Layer 20 of a small transformer language model trained on English Wikipedia (23 layers, counted from 0, width 128).
Take only the direct path to the model's output, skipping the later layers: a vector added to the residual stream pushes a token's score in proportion to its dot product with that token's output vector.

Output vectors of the tokens that the questions are about. A number n stands for n times 0.022.
"iation": 39 28 -11 -45 -23 -19 36 20 52 -10 19 2 1 -27 6 -16 2 6 -16 -17 0 10 1 -11 -11 9 -36 -21 -4 48 -35 23 -12 -11 22 8 12 8 21 45 35 37 22 16 -12 1 -20 21 -26 -2 -24 -61 -53 -40 -21 8 14 21 -38 26 28 17 28 -33 -2 24 -8 -3 -8 20 22 9 34 29 -22 -49 9 -47 -18 -18 8 36 10 -7 12 -14 1 18 4 -28 -30 -32 0 8 -14 -11 41 -11 -13 -67 -62 51 -13 9 -20 -43 15 32 -11 -43 -3 44 -22 19 6 -14 4 3 28 -32 -14 13 -9 17 64 -8 44 21
"imately": 62 69 -58 -37 -60 -51 13 2 42 53 28 -14 -13 -39 36 -41 7 95 -18 -9 -44 -30 -45 -8 15 -7 -39 -59 36 63 -23 43 -29 17 31 4 49 -25 19 -16 16 -1 8 1 -15 -19 -41 37 10 -57 -12 -12 -27 6 4 60 23 -3 -37 -26 2 39 16 -37 -8 51 -15 -21 -36 51 -13 -32 23 5 36 -59 20 -58 -37 40 24 -37 -21 11 0 -19 25 -33 -58 -26 13 -15 -47 15 -12 -26 35 -22 34 12 57 42 6 68 -3 65 49 -3 -46 5 22 34 -25 -36 16 -32 -42 -37 2 18 9 17 -26 -14 6 8 43 45
"ending": 37 37 -24 -54 -31 -14 2 43 -17 51 -35 -36 10 -23 -18 -8 7 44 1 24 -29 -8 9 -5 16 -13 -15 3 35 17 12 -2 1 15 8 -4 -4 -17 8 -9 35 -24 17 -57 6 -8 18 27 -47 1 -16 -1 -24 24 7 17 -22 -44 45 -4 -17 -37 29 8 0 33 -13 13 -22 6 45 12 -10 3 13 -29 32 -23 -6 46 -6 27 -8 2 30 -1 34 22 -15 -10 14 1 -25 10 -15 -9 -5 15 -20 -43 11 17 -8 0 -9 51 4 -4 22 -3 -1 36 -60 -50 -18 43 16 -11 -1 -51 -1 -34 11 32 -33 -15 1 7
" Order": 49 -17 15 -10 -16 -22 -6 -29 27 12 -1 -4 3 -29 28 -4 2 42 -31 11 -28 -13 -47 22 13 -17 -10 -12 18 -7 -40 7 -35 32 37 6 9 -5 -9 23 20 39 30 4 34 53 -21 72 -46 -30 -48 11 -7 -11 -4 -2 -5 -27 -46 28 9 8 25 -33 -5 5 -36 -6 26 -29 -15 -1 -19 -14 6 -12 7 6 2 15 18 33 -7 -2 47 -22 30 2 4 -18 -7 -27 -13 13 -29 7 19 -18 -8 -38 -16 45 0 -7 5 -23 13 35 0 -19 -13 -22 18 39 48 -46 23 7 14 22 -3 0 47 -55 5 -18 5 -33
"ribution": 13 48 -3 -81 -17 -21 -6 -28 36 10 -19 -2 -6 -19 2 28 4 -5 -23 27 -3 -39 -43 24 3 -54 -47 -18 28 40 4 1 8 35 35 -5 8 -14 -20 1 59 2 0 6 7 -1 -2 67 -94 9 -14 -32 -17 -13 -2 26 -19 -25 35 34 24 2 11 -6 -3 3 -9 4 -21 11 -4 48 -46 -6 27 -56 -2 14 22 15 -9 13 12 -10 38 9 22 19 -2 -9 -31 4 24 4 -38 -1 36 6 26 -55 -11 -3 -2 14 0 7 -20 39 14 -17 21 5 11 -27 -15 -15 -3 -8 -12 21 -12 -33 -17 12 22 26 12 -5
"uel": 8 -16 27 -68 -76 37 16 29 6 0 18 31 -50 -2 15 -4 1 15 4 -5 -24 -44 -12 62 15 18 16 -44 -3 11 5 47 -4 9 -5 -30 9 14 -27 -19 30 28 -16 -1 20 11 20 9 -7 -19 10 -10 -21 -1 -14 32 -4 -34 -4 3 -41 34 13 -27 -4 30 -5 -15 -24 -1 44 -35 -3 -39 30 -15 -9 24 -4 33 6 -20 -11 29 46 -55 7 22 9 -23 -39 0 -28 19 -29 -47 23 26 39 -21 16 6 -27 -12 -4 13 59 5 -43 -14 13 70 -23 14 -15 -6 24 17 5 -77 -11 32 38 -19 0 21 3 -34
"cient": 37 19 -44 -39 -2 -17 29 -9 -20 32 -36 -2 23 2 19 4 4 -1 14 -11 10 -12 -45 20 9 -17 -6 -47 -42 77 -12 38 24 8 12 33 -5 -22 -4 54 69 24 6 19 58 4 -32 33 -72 -16 -15 -7 -31 -3 -65 13 0 2 -29 5 -9 0 36 4 -16 -23 -30 6 -24 12 -8 52 -17 23 43 -5 0 -14 3 1 -24 -13 -3 -4 40 27 9 26 -61 6 -47 -35 -31 -4 -8 32 -19 39 -11 24 -10 28 -27 29 -13 -7 8 18 -18 -33 13 41 16 32 4 -20 -13 18 15 19 -31 -1 6 -31 34 -12 -39 -42
"acher": -19 -4 -20 -80 16 -18 8 -45 4 11 3 -13 11 34 0 -9 2 -26 -1 39 -25 6 9 57 12 -17 -4 -7 11 -14 -4 22 1 -10 19 18 -9 -16 4 13 3 28 52 9 0 67 -25 13 4 -18 -4 -52 4 2 -40 -23 30 -32 8 7 -19 -28 -10 -14 -10 16 10 -3 14 -8 42 17 -4 25 2 -36 -6 24 15 53 48 22 -17 -16 -1 46 41 30 3 -52 -15 54 -10 3 -14 -30 31 23 -3 8 6 20 -35 16 4 -2 -20 -7 -75 -17 -13 23 -41 -27 -3 -1 -35 10 17 24 9 -5 -27 -6 23 -17 -42 1
"land": -32 18 -31 -32 -21 -29 39 -40 14 -10 -20 44 -9 -7 -18 -43 1 -4 18 14 -20 -33 -24 24 32 23 -43 53 43 5 -23 -4 -7 37 6 -8 -3 -24 -21 -9 -12 9 -35 41 -12 25 6 75 -7 26 -14 22 9 -20 4 -8 -27 -11 39 -8 -25 -40 23 -4 -1 -14 -21 -35 -13 4 32 47 -3 25 -10 32 1 -3 -3 -1 5 30 9 14 21 31 9 -24 -9 18 37 9 -30 -1 -5 53 -20 -17 13 -8 15 -30 -28 -4 -12 -29 6 29 -41 -3 -13 61 11 10 -63 -40 20 4 67 -8 -17 3 27 4 -22 17 -14 -31
"st": -1 13 -33 -23 -20 3 6 7 -42 27 -10 16 -26 9 10 18 -1 -5 10 -16 5 10 -39 46 39 16 -9 28 -2 -4 -13 -10 -4 32 9 -35 -4 -25 -22 14 2 -6 -4 -20 -54 6 -4 24 0 -22 -1 14 21 -14 35 -16 -24 13 42 -34 -31 -28 21 2 2 13 19 4 13 55 26 1 -19 47 -23 7 -19 -21 20 0 -5 48 -20 -25 -43 -14 -7 32 16 4 7 -21 -7 1 -38 -9 -46 -3 8 -22 5 30 -5 -2 -4 34 34 27 26 -3 9 11 -4 28 -46 9 -15 -18 43 10 5 -19 20 -64 9 15 -23 7
"per": -40 25 -16 -61 -9 -1 37 17 -22 2 -53 -14 -11 -9 -13 21 0 34 -15 1 16 38 11 -2 -31 5 32 8 -1 30 9 11 8 -11 19 -37 -17 19 -21 63 6 10 -10 -3 -12 22 -12 8 24 -12 -17 -8 -6 -5 -54 -10 2 11 14 -44 -22 -18 15 -13 2 15 -44 36 20 39 52 41 22 30 -33 22 -49 7 18 24 8 -31 -51 -2 15 11 -11 5 2 -22 -43 -18 -24 17 -28 -19 17 -28 12 -18 5 8 -7 23 2 18 24 -21 -31 6 31 33 27 36 27 40 -29 -8 -11 30 4 -11 -1 14 -31 -11 -19 -29
"ailed": 25 4 -10 -76 -15 -29 26 45 35 38 9 12 -53 -40 34 18 5 -5 -31 42 -7 -6 -8 57 -63 7 -25 -55 46 74 10 -34 -22 30 10 8 -15 20 -21 14 -12 4 55 45 -16 23 5 9 -43 -41 -7 8 -5 15 32 -27 31 -13 -18 23 -19 6 -4 -24 0 23 -22 -42 -13 12 42 4 13 -3 15 -39 -30 -13 -11 38 13 2 -14 -6 11 5 2 13 19 1 -22 -25 -33 9 11 16 7 34 20 28 7 -26 -28 11 30 34 3 26 26 -10 -16 58 -54 -62 24 -13 -25 -17 -22 -12 -4 -17 3 -27 -31 13 -8 -9
"ject": -22 19 -34 -42 12 -4 50 5 -43 15 3 -40 8 1 -2 -39 2 32 -6 6 -28 11 3 -1 -50 9 -23 24 6 0 16 49 5 25 20 12 12 4 -28 36 3 18 27 18 24 20 -3 2 -2 -34 -26 -17 -16 16 0 -2 29 -32 0 -23 -38 -46 17 -11 -8 2 18 26 18 5 39 7 -15 -19 -7 -60 -40 -3 15 11 10 -16 -29 -3 26 35 32 -3 18 -26 -27 5 6 24 -25 -21 45 22 12 -23 -15 70 18 -1 -21 66 31 38 7 -21 8 -8 6 -13 -28 -11 9 -6 39 25 4 -11 -33 -62 -44 -5 -49 12
"ts": 23 11 -28 -38 30 -33 11 14 -30 -23 -49 -4 4 9 -9 13 -1 2 6 14 -46 34 -22 -4 64 43 -13 -27 -22 -10 18 16 -10 4 27 54 -3 -36 15 23 4 41 -26 59 -28 41 9 22 -42 -6 -30 10 -9 -60 -20 50 -27 -8 -35 13 -1 -2 -19 -39 -3 7 -26 -26 -5 48 -24 -5 56 16 -27 18 11 -6 9 19 -12 44 -22 -7 -29 7 30 -35 -32 -10 21 -57 -26 -18 -8 12 -29 -11 3 -1 -43 24 31 17 18 48 30 3 -10 31 15 20 28 -12 2 3 -7 -17 36 -18 -2 17 5 -19 -5 -8 -5 3
"',": 0 14 6 -18 30 -38 36 -30 34 -10 16 16 -28 -4 33 0 5 27 -17 20 10 -18 1 31 35 9 -5 -7 12 44 -39 0 -7 29 8 -37 -6 -34 -20 7 -11 6 -4 7 18 55 -6 12 -42 -30 -71 -5 -37 -31 23 -14 31 -12 13 -9 -3 -8 -18 16 -4 22 -28 -18 4 22 22 -21 -6 -16 46 -11 -50 6 -3 -3 -23 -36 -47 6 19 12 45 -16 -15 8 4 -7 30 -11 -8 -17 22 -10 -6 2 20 66 15 21 -36 -15 -21 68 -45 -8 -3 35 -28 28 36 -31 -10 -1 -15 3 -16 33 -9 2 -10 13 14 -6
"over": 27 51 2 -37 -16 -18 42 -26 10 29 -46 -2 -21 -21 49 6 1 15 -8 46 -1 15 -41 -21 -16 6 -9 59 18 21 -18 24 12 -16 1 -20 24 12 -8 72 2 11 -5 -23 18 -41 7 1 -3 -26 6 21 -24 38 7 24 6 -26 15 30 -28 -43 -10 -28 1 1 -4 1 -22 -50 40 6 20 8 -30 -20 2 -27 18 0 32 23 -27 26 -13 35 17 24 18 -24 11 26 17 -11 -9 -26 -31 -4 -27 8 -24 6 -8 -11 -9 -6 -18 29 -11 4 11 29 -35 -58 3 -24 -15 -7 -27 2 15 17 -8 18 13 -20 31 -37
"ively": -14 28 -41 -38 -43 -36 69 10 63 -19 6 4 -6 29 -12 -40 3 8 -21 20 6 -33 -4 11 -22 5 -27 -14 29 67 -31 13 -9 52 18 24 1 27 7 -4 36 -12 -14 16 38 -39 -14 55 18 -15 -60 37 -31 21 -38 67 -7 -51 -20 11 -22 -14 -24 4 -11 -2 12 16 -14 -42 50 -28 8 11 79 22 26 -30 -3 -5 -3 -16 -30 48 32 34 6 -43 -51 -32 2 -6 -17 36 -28 24 -1 -26 -4 -37 23 -2 3 12 -56 27 44 -5 -21 12 -6 40 13 -21 63 -16 -22 9 -32 3 -13 39 -41 -43 22 -44 6 1
"ander": -9 -56 -31 -55 -20 24 12 22 21 -12 19 10 3 7 48 -15 2 38 -7 7 -13 -42 44 36 -5 -6 -38 5 3 1 -27 15 -28 6 5 -6 2 -25 21 20 25 13 11 -5 34 0 -28 -42 -6 -12 -8 -23 15 -11 16 31 15 -43 15 1 -19 -54 50 4 -2 -19 0 28 12 -43 16 2 34 0 6 -20 25 -7 -7 32 7 19 -36 -22 8 -14 -6 -21 -57 21 15 -19 -63 25 -19 -17 8 3 31 -17 16 36 36 13 4 -4 20 12 -24 0 3 34 1 -12 27 -44 -4 52 30 2 -3 3 2 -4 -5 -18 -14 -20
"ß": 33 41 -24 -63 -4 9 11 -22 -18 -8 27 -50 -21 -6 45 -3 2 46 0 17 -43 6 5 63 49 27 -31 23 27 -11 24 18 -38 -3 19 6 48 -15 -22 6 33 15 -4 28 24 -26 -16 12 21 -23 -20 -42 -38 -29 -29 14 27 -72 -6 -12 -12 -30 8 -55 -9 1 20 24 15 -18 65 13 -4 34 15 25 -71 -2 -23 46 27 6 -17 22 41 -14 31 -7 -57 -24 -20 -54 -25 8 -43 -22 27 -30 -10 8 18 67 12 27 -9 15 31 -1 17 -14 18 -18 -26 -47 19 2 -3 30 3 0 -18 -22 24 -56 60 23 -40 -31
"→": -6 5 -5 -41 -20 -2 29 18 -10 -8 -47 -3 -39 11 -22 34 4 68 -21 22 -6 -41 -5 19 66 -9 7 -13 46 -3 -10 4 -53 -10 18 -34 -6 -3 33 28 18 37 7 34 12 30 7 14 -24 -10 -8 -23 -40 6 -3 -29 37 -22 4 18 -21 25 -4 31 -9 3 -12 -34 -18 -51 -42 7 -8 -8 71 1 -35 -35 -34 5 9 -6 -35 9 26 -26 28 16 -56 -23 -15 -1 -9 30 -23 43 27 23 -9 34 -33 -9 18 38 -12 -1 14 35 27 -11 20 26 20 -25 -2 4 -11 -31 19 -2 -14 10 18 -14 29 34 -46 -32
"idge": 6 57 -41 -45 1 9 38 12 -7 4 14 13 24 10 60 24 2 38 4 24 6 -44 -25 14 -33 0 -24 -1 10 -3 -20 25 -10 2 14 0 10 -15 12 9 10 3 4 -11 14 -5 -54 40 -43 3 -21 -22 -7 8 -2 1 -17 -15 45 47 -17 -44 -3 -41 -10 -37 -7 -52 -1 -11 -28 42 9 31 -11 23 -9 -22 -22 25 -4 24 2 1 28 -53 2 13 -32 -20 7 -25 27 14 -12 22 39 8 14 -39 21 34 -12 38 -25 -26 -19 10 -66 -4 -19 10 -24 -9 7 16 -9 19 44 12 -13 2 -15 -2 15 21 19 -9
" the": -27 0 -15 27 -7 2 -15 -35 -10 38 24 30 6 -30 -11 2 -3 7 10 -12 -17 26 -40 -19 -2 30 13 -2 -3 25 5 -12 15 8 28 8 5 15 -22 -13 -9 16 -8 9 -16 21 15 5 5 -10 13 -23 12 -18 -24 11 -8 -5 38 26 -34 -27 -3 7 9 1 -1 -8 -16 -5 10 -5 4 15 38 -10 0 -23 22 -5 -21 -16 19 20 11 25 22 -15 -21 8 9 -2 13 11 -3 -46 -1 -18 -2 4 13 13 -24 0 -26 21 19 -18 20 -3 -21 -2 -12 -11 -29 -13 -8 11 1 -6 13 39 0 -36 -27 15 9 13

Each question shows what one neuron of this layer's MLP adds at an activation of 1. A number n stands for n times 0.01.

n577: -11 21 -7 24 4 -22 -7 -17 -13 40 -7 -13 12 -6 -1 -5 28 3 18 -4 3 -16 -10 -14 -35 31 -16 -6 8 -24 -1 -23 9 34 2 -11 -8 4 5 -33 20 3 37 8 -9 -29 6 24 2 13 -4 -6 4 4 21 3 -7 20 6 1 13 -3 24 4 12 3 6 2 -5 -1 9 -11 4 -13 8 29 2 -19 -27 -21 -3 24 2 40 -50 4 -17 3 -8 31 -19 -15 16 1 27 15 -5 -1 21 -19 -18 22 3 -8 37 -18 -32 1 -25 41 -12 -9 22 -5 -17 5 25 -8 -7 -18 28 -2 28 -10 15 -58 -11 -19
Which two tokens does it push up most, strongest first? "land", "st"

n201: 15 9 14 17 -5 10 13 -11 14 7 -9 32 -27 -2 4 -6 5 22 7 -5 12 21 7 1 -30 19 18 11 26 -2 -26 -1 -23 5 -6 -27 -36 9 -8 2 3 -10 14 -20 -17 -5 12 -25 -21 -12 6 -42 -19 1 19 21 -8 -16 -6 -9 4 12 22 -3 11 -1 11 15 -21 23 -16 -6 -18 -6 6 18 -18 12 -10 -19 9 -13 7 2 -8 -20 -3 -19 -17 -9 18 -22 14 33 -9 8 -12 7 10 21 16 -11 -5 18 4 -15 -10 -32 28 3 5 14 26 32 -4 -5 -10 -13 17 1 13 -4 -8 4 -12 -7 -7 11
Which of these tokens does it push down most? "acher"

n94: -8 -11 14 -10 -1 -2 -29 -5 -28 25 -2 0 -10 -6 -33 6 -5 17 -31 27 17 11 -1 -7 1 17 -16 15 12 -23 7 -15 35 -3 -2 0 35 -19 7 -5 5 -25 -6 -33 -11 -17 -17 0 -18 -2 20 19 -8 -2 6 -25 9 -13 38 -20 16 12 2 17 39 49 -14 13 -2 4 5 -1 -21 -1 12 45 25 31 -2 -24 -38 12 -30 5 -20 -14 -7 2 13 -30 -3 -8 36 7 -33 -13 -21 16 -21 -8 -17 5 -15 17 20 32 13 -22 14 -11 -13 2 -1 4 7 -18 -1 16 8 -14 3 10 10 -36 1 30 -7 10
Which three tokens does it push up most, strongest first? "st", "ending", " the"

n421: 18 9 -17 5 -24 1 -25 -12 -1 7 11 -9 2 6 -10 5 0 36 -8 4 -3 -19 -1 2 -5 10 7 11 12 2 -5 22 29 1 0 -8 6 -13 -8 22 20 0 9 2 0 -6 1 14 -17 39 -16 -13 10 9 34 -2 2 11 26 -28 11 1 26 1 -20 -8 23 8 -8 9 6 -18 -21 -7 -19 -22 28 -14 0 16 -1 -5 -1 13 11 -28 0 3 4 -11 4 1 -4 0 -16 8 -5 3 -3 7 12 -25 3 -3 3 -39 -13 6 -7 19 -29 -19 0 -12 11 25 24 8 -10 14 13 -30 4 -5 -16 -4 -8 7
Pushed up most: "ending"

n308: 24 2 -32 29 31 -25 -2 14 24 20 -10 6 -6 13 -20 -18 -23 -4 -28 -6 26 -1 -1 3 -1 1 -9 11 7 -15 -4 -10 3 11 -30 -16 14 3 15 11 -22 16 -9 20 25 -7 5 16 -11 20 2 19 -17 23 -32 -9 -4 -31 -7 11 -28 30 13 -17 15 25 40 4 28 -19 -17 -15 -9 -23 -22 -28 -13 -1 10 2 22 -4 -1 5 13 -3 20 -12 -6 22 3 -1 -1 -21 -5 -14 -19 -19 22 -12 13 26 28 20 12 11 -15 -14 -17 -32 -36 8 1 16 8 -10 7 15 -20 37 -17 11 10 -17 -8 -8 -14 -26
Which two tokens does it push up most, strongest first? " Order", "ively"

n591: -11 -13 -37 -12 -7 -25 -61 41 -19 -7 4 -53 23 16 -18 19 4 19 -7 10 16 -16 15 -20 -30 6 -19 10 5 -10 21 -10 -18 -14 15 -13 59 4 -15 -16 10 -1 8 -7 25 12 -10 4 -43 30 -2 50 4 35 2 17 -7 30 -30 -1 -5 -8 3 50 16 16 28 17 12 -14 0 -22 -5 -15 3 -13 -22 -9 -5 -7 30 14 1 38 3 10 -26 19 11 -27 -9 -48 -28 13 40 8 -20 -21 16 -2 -11 -3 20 4 -11 15 -20 -1 -14 36 -26 11 -9 -5 15 2 32 -35 -39 1 9 -42 -10 18 3 21 2 42
Pushed up most: "ending"

n414: -5 21 -17 -19 34 -26 4 19 6 -2 14 2 -4 -3 20 59 14 2 19 14 -10 -8 5 11 17 -18 2 -32 -39 -1 -12 26 2 -23 -30 14 11 -9 9 17 -6 9 4 7 -12 -5 26 -39 3 11 30 4 -17 -9 16 7 11 8 7 1 -6 9 -17 -9 -19 18 15 -22 -22 -24 21 -9 -9 20 6 -31 -26 8 19 -48 9 -17 34 45 7 9 -13 18 -1 8 9 1 3 17 -5 -26 10 -24 -1 40 11 -11 -31 2 3 -15 -13 1 2 -5 -4 -18 -27 15 -26 8 -31 -15 -3 10 9 -3 13 31 -14 4 -2 -16
Which of these tokens does it push down most? " Order"

n184: -18 7 22 -13 -8 4 2 8 2 -21 -12 28 -2 -13 -36 -15 -15 -13 -6 18 6 19 -1 -46 -7 -37 8 -5 4 17 22 -11 -8 29 9 2 -19 -8 25 14 9 33 11 -7 -9 15 -22 -8 2 2 50 5 -32 24 -9 21 7 1 79 -25 6 -28 8 -6 -10 -14 -2 13 -36 5 9 -6 -11 1 -10 -28 -9 -1 -16 11 3 23 25 2 -8 6 -46 -16 42 -3 -10 -26 26 -11 -38 -1 26 -5 -9 -46 18 -5 -20 -29 -9 1 -16 30 -2 7 -17 0 26 27 1 -27 28 -20 27 1 -31 31 19 31 -16 16 0 9
Which of these tokens does it push down most? "ß"

n586: 41 -4 -9 -4 -17 14 2 15 20 -20 7 -31 2 27 -11 20 -14 17 22 -8 0 0 9 10 -14 -1 -2 -3 -6 22 -3 29 2 -18 21 -2 -16 -40 -21 19 -27 30 16 17 -2 -18 -27 15 -8 14 0 0 9 2 9 11 2 33 2 -2 14 -3 -27 -10 -9 -3 4 -4 3 23 17 14 -32 22 -11 12 21 -8 -9 26 -11 7 17 -12 -13 10 13 9 -17 4 5 -3 -37 -8 21 24 -7 7 -20 -14 12 -18 -17 -15 1 -36 -19 -19 -14 21 -8 -9 -31 -11 1 0 13 -3 22 6 -22 8 -5 7 -23 15 -15 -6
Pushed up most: "idge"

n39: 19 1 -1 2 -8 9 -4 -30 -13 16 10 7 0 3 -1 8 13 4 -8 -14 -9 9 7 17 1 27 25 -6 -12 -2 5 -6 15 2 -36 5 -5 -2 -19 -7 10 3 -27 -12 -12 22 -2 -28 4 -1 -5 22 7 -1 2 24 10 -13 -27 0 -14 27 2 16 -10 -17 21 36 -23 -14 -7 -7 -10 -4 27 10 7 18 9 -21 -11 0 3 39 1 3 8 5 19 -11 3 -9 1 19 -11 -25 -23 -1 -1 -24 -10 -8 -26 19 -2 25 17 -32 3 9 13 9 -13 -1 2 -25 8 -29 2 -23 6 15 2 -22 19 3 -5 -7
Which of these tokens does it push down most? "idge"

n626: -26 3 -24 26 -25 -2 33 -33 -23 -5 -7 29 -12 1 23 8 -21 -14 29 6 6 10 -5 16 7 10 11 -1 9 -5 -5 -16 14 -5 5 -11 5 21 -17 -11 30 -14 -20 -6 -8 -15 11 -10 4 -29 18 19 14 9 16 2 -16 -5 16 13 18 11 -33 17 24 -19 -20 -13 -6 25 10 -11 -10 -10 14 -17 -2 -5 10 -6 -15 -6 36 -19 21 0 -7 10 -13 21 4 21 28 21 -28 -14 23 -14 3 12 -27 -36 -3 -30 10 -5 -32 -14 13 26 -39 -21 -18 17 6 15 16 -16 12 9 48 4 34 -9 -9 -19 13 -10
Pushed up most: " the"

n207: 18 -13 -34 -13 -2 -33 46 -30 2 10 -14 -17 11 18 -1 -13 -13 29 -6 34 -31 -32 -14 1 -22 -20 -16 12 67 44 -15 -25 -7 9 -26 16 30 -13 8 -3 -5 5 0 -10 -7 16 7 -19 37 8 26 -22 -17 6 17 -24 -11 -10 20 -1 -27 20 7 36 7 -6 -29 -4 -11 -7 31 24 -7 -21 9 -20 22 11 16 14 3 -5 -13 -9 25 -5 -19 9 19 19 -19 1 -3 -7 -5 1 -22 21 -35 -13 16 -13 25 3 21 -9 -10 -22 17 16 16 -7 5 10 -20 14 2 -18 -12 -5 -6 -2 7 -27 -37 2 17 30
Which two tokens does it push up most, strongest first? "ending", "ailed"

n124: -8 -18 12 -36 -6 10 10 11 -18 16 -9 -5 14 -9 -12 17 28 2 22 19 1 -46 -8 38 6 -2 8 -1 -21 10 17 19 -12 -17 -14 -27 64 -1 -3 4 21 -2 -12 9 -29 -3 4 18 -6 18 0 -31 -43 -3 -3 1 34 12 -18 -13 15 -5 11 20 -6 17 30 -8 9 36 -24 -29 -6 -18 -1 -7 -16 -2 10 -27 27 -28 9 32 -1 -36 -9 11 -8 -10 -14 -7 21 -16 -3 -9 -3 -14 25 7 5 -7 -10 -27 -1 8 -21 10 -10 -2 6 -31 -8 27 21 13 9 7 21 -27 12 29 -4 1 30 -43 40 28
Which of these tokens does it push down most? "land"

n208: -31 -8 0 42 2 -3 -10 -14 -6 -9 7 -1 18 12 -6 27 -27 -13 1 -1 -7 10 21 -4 10 -3 -6 -28 -19 5 -2 4 -12 -4 -34 -14 10 22 -9 -7 -12 7 -16 -12 26 -7 -11 17 9 -5 -9 13 32 -4 5 -25 6 13 -3 9 -14 -3 -18 20 8 -5 -6 15 -14 13 -17 -17 -12 5 5 -3 -3 22 9 5 -5 -19 -7 -42 15 -6 4 -20 18 11 12 0 35 -30 3 -1 -3 -7 -4 22 -16 17 -24 1 6 17 5 34 -16 -6 -13 -7 11 15 -11 11 1 -17 -5 12 -5 18 -7 -8 12 27 -2 22
Which three tokens does it push up most, strongest first? "',", " the", "st"

n284: 8 -28 -10 -17 0 -10 -10 7 -24 -44 -6 -26 8 14 -12 1 16 -12 -16 5 -3 -2 24 -7 -21 -27 21 13 -8 4 -11 -18 -6 -33 9 6 -2 19 23 8 -30 6 12 29 -7 12 -6 0 9 -5 -15 -17 6 -1 -2 -12 40 11 4 19 -29 7 23 -14 17 2 -8 16 12 -20 -26 -25 -26 2 -1 8 1 11 -1 -16 18 -14 -18 19 -2 -26 -15 -7 22 11 -24 -11 1 19 10 33 0 27 46 8 -16 -18 -6 -1 15 7 3 12 8 -9 16 0 -6 0 4 4 22 16 23 10 29 0 13 3 5 -11 4 6
Pushed up most: "→"

n257: -4 -15 2 -18 11 25 13 11 27 -17 -12 27 16 2 -34 -18 11 -13 3 -13 -14 2 31 -6 -25 -1 4 14 -25 -17 -27 1 -3 -7 27 4 16 -14 13 -14 2 38 -22 -11 -21 -2 4 18 -6 14 18 -7 8 -7 -6 14 -23 -19 -10 31 6 11 14 -1 5 22 -2 33 14 2 11 -17 26 -6 -10 -43 19 -16 -29 0 15 2 18 12 7 -11 13 -26 -20 13 -23 9 20 15 8 -34 -33 -6 21 -46 -6 30 21 10 15 -23 -30 19 -27 -14 -12 14 -9 -8 14 -10 -1 18 9 -19 -29 8 19 45 7 -7 7 -15
Which two tokens does it push up most, strongest first? "iation", "ander"

n488: 19 18 -28 -1 -22 14 20 -7 2 0 -6 19 -33 5 10 -2 -23 3 5 -26 16 0 -18 -1 10 -16 15 -17 -8 -10 -23 7 -19 -7 -12 -28 -43 3 6 3 -8 -6 -5 -18 -13 -10 23 6 9 -17 -1 -5 -11 18 11 -3 35 -12 14 13 -8 16 28 12 21 7 -11 12 19 2 -29 7 22 1 23 11 11 1 24 -7 -6 -19 -12 -13 -16 -39 11 -2 -5 2 -41 -9 7 34 13 6 -13 -5 11 8 -25 -5 14 10 0 7 -13 9 -2 3 -4 14 20 -7 11 -8 -4 -5 7 19 13 -13 19 15 -2 12 -3 3
Pushed up most: "→"

n337: 38 -7 20 23 9 15 12 -3 19 -5 3 -13 2 -10 -21 -6 -3 -9 4 3 6 23 10 -51 19 30 -11 -40 -25 -13 -12 -9 -1 -5 11 6 24 -35 44 -12 13 -19 31 8 -1 -9 -58 21 -10 -14 42 5 11 30 10 -6 1 24 5 5 0 26 -4 -18 11 -24 -15 -16 8 -3 -18 11 -5 12 -2 7 10 23 -13 28 -2 -3 -19 28 2 4 -8 11 -23 22 -24 20 6 37 -1 -10 -8 4 -1 -12 -21 -5 -7 30 -7 -55 2 15 6 -12 21 -31 4 9 -12 -11 2 29 -26 18 -20 2 -19 -11 -7 -31 5 -38
Pushed up most: "cient"

n627: 25 -5 -1 -17 -16 -12 -9 -2 -15 -5 -19 -42 -29 -4 5 -33 39 -5 2 -1 -11 -9 9 28 -11 -20 33 7 30 9 -2 26 13 12 -9 5 -41 21 10 -43 -1 -29 -36 9 -14 5 0 13 52 35 18 -18 -7 -6 4 11 -13 0 6 25 -9 -22 29 -9 -58 0 16 24 -2 20 6 28 -13 21 -33 34 12 2 -29 -8 8 19 30 -7 21 -8 -20 6 16 -30 15 -20 -37 22 -6 -1 -5 35 9 -34 5 -30 -15 25 -4 5 19 -12 -41 -25 -2 7 12 9 -15 -2 42 0 15 -17 26 3 9 21 29 -7 -12 -19
Which two tokens does it push up most, strongest first? "land", "uel"

n304: 36 5 11 -23 13 -24 35 -1 8 2 -8 13 19 -13 9 12 -26 1 -8 1 -23 17 -8 22 17 10 9 -20 18 -6 -2 2 45 -19 -10 -11 -5 5 2 41 3 -9 -7 -12 -2 19 -9 12 3 -12 20 -15 -9 4 -25 -13 12 6 -29 0 15 -31 -19 -2 12 38 -15 -20 -2 0 5 -6 -18 -3 5 -1 3 0 -15 24 20 5 5 -11 -7 -5 -13 -22 -11 -1 6 10 15 29 40 -16 -17 20 -15 10 -14 7 -10 40 -11 -3 -25 -6 3 8 35 7 -6 -3 4 -40 -28 -4 3 13 -1 27 14 -3 -38 -14 9 -3
Which of these tokens does it push down most? "st"

n516: -18 12 -25 15 -2 10 30 30 15 28 7 11 -5 -13 1 9 -34 -11 1 -24 -14 13 -9 -7 15 7 -4 -8 11 14 10 2 35 -9 -10 25 -24 27 4 -5 -4 -38 -9 -7 -24 6 -14 2 5 5 -1 4 -36 22 6 -43 24 -1 2 -14 26 3 -17 -4 43 23 -6 -40 28 0 -24 -31 -5 47 0 20 -17 8 11 -19 25 -18 -2 34 44 13 22 2 -27 19 3 -22 43 -19 -15 0 -21 -57 -2 -1 -7 -16 8 -20 22 -1 -41 46 -9 -16 4 1 -21 7 5 1 -7 -11 6 16 28 11 -45 15 -28 -16 -10 3
Pushed up most: "',"

n253: 29 -22 15 50 22 -9 8 2 -27 -14 -9 -18 16 -21 -23 11 47 10 -14 23 -11 -14 -8 -29 -11 6 -17 20 -6 29 -33 -21 19 -2 19 -50 -26 2 -4 22 21 -27 4 -47 -21 -29 14 -23 -8 -28 17 5 -4 -10 18 2 14 5 16 23 -9 -10 -5 1 -4 -23 22 13 7 2 -3 41 4 18 -31 1 14 5 -6 5 12 15 -18 -5 -12 19 27 -19 30 -19 -3 -5 -21 5 -4 40 -23 9 -4 -5 7 -13 -4 -18 2 -4 15 11 16 -1 -3 -18 28 14 -10 13 -9 0 -3 18 22 2 2 28 -18 11 -22 -13
Pushed up most: "over"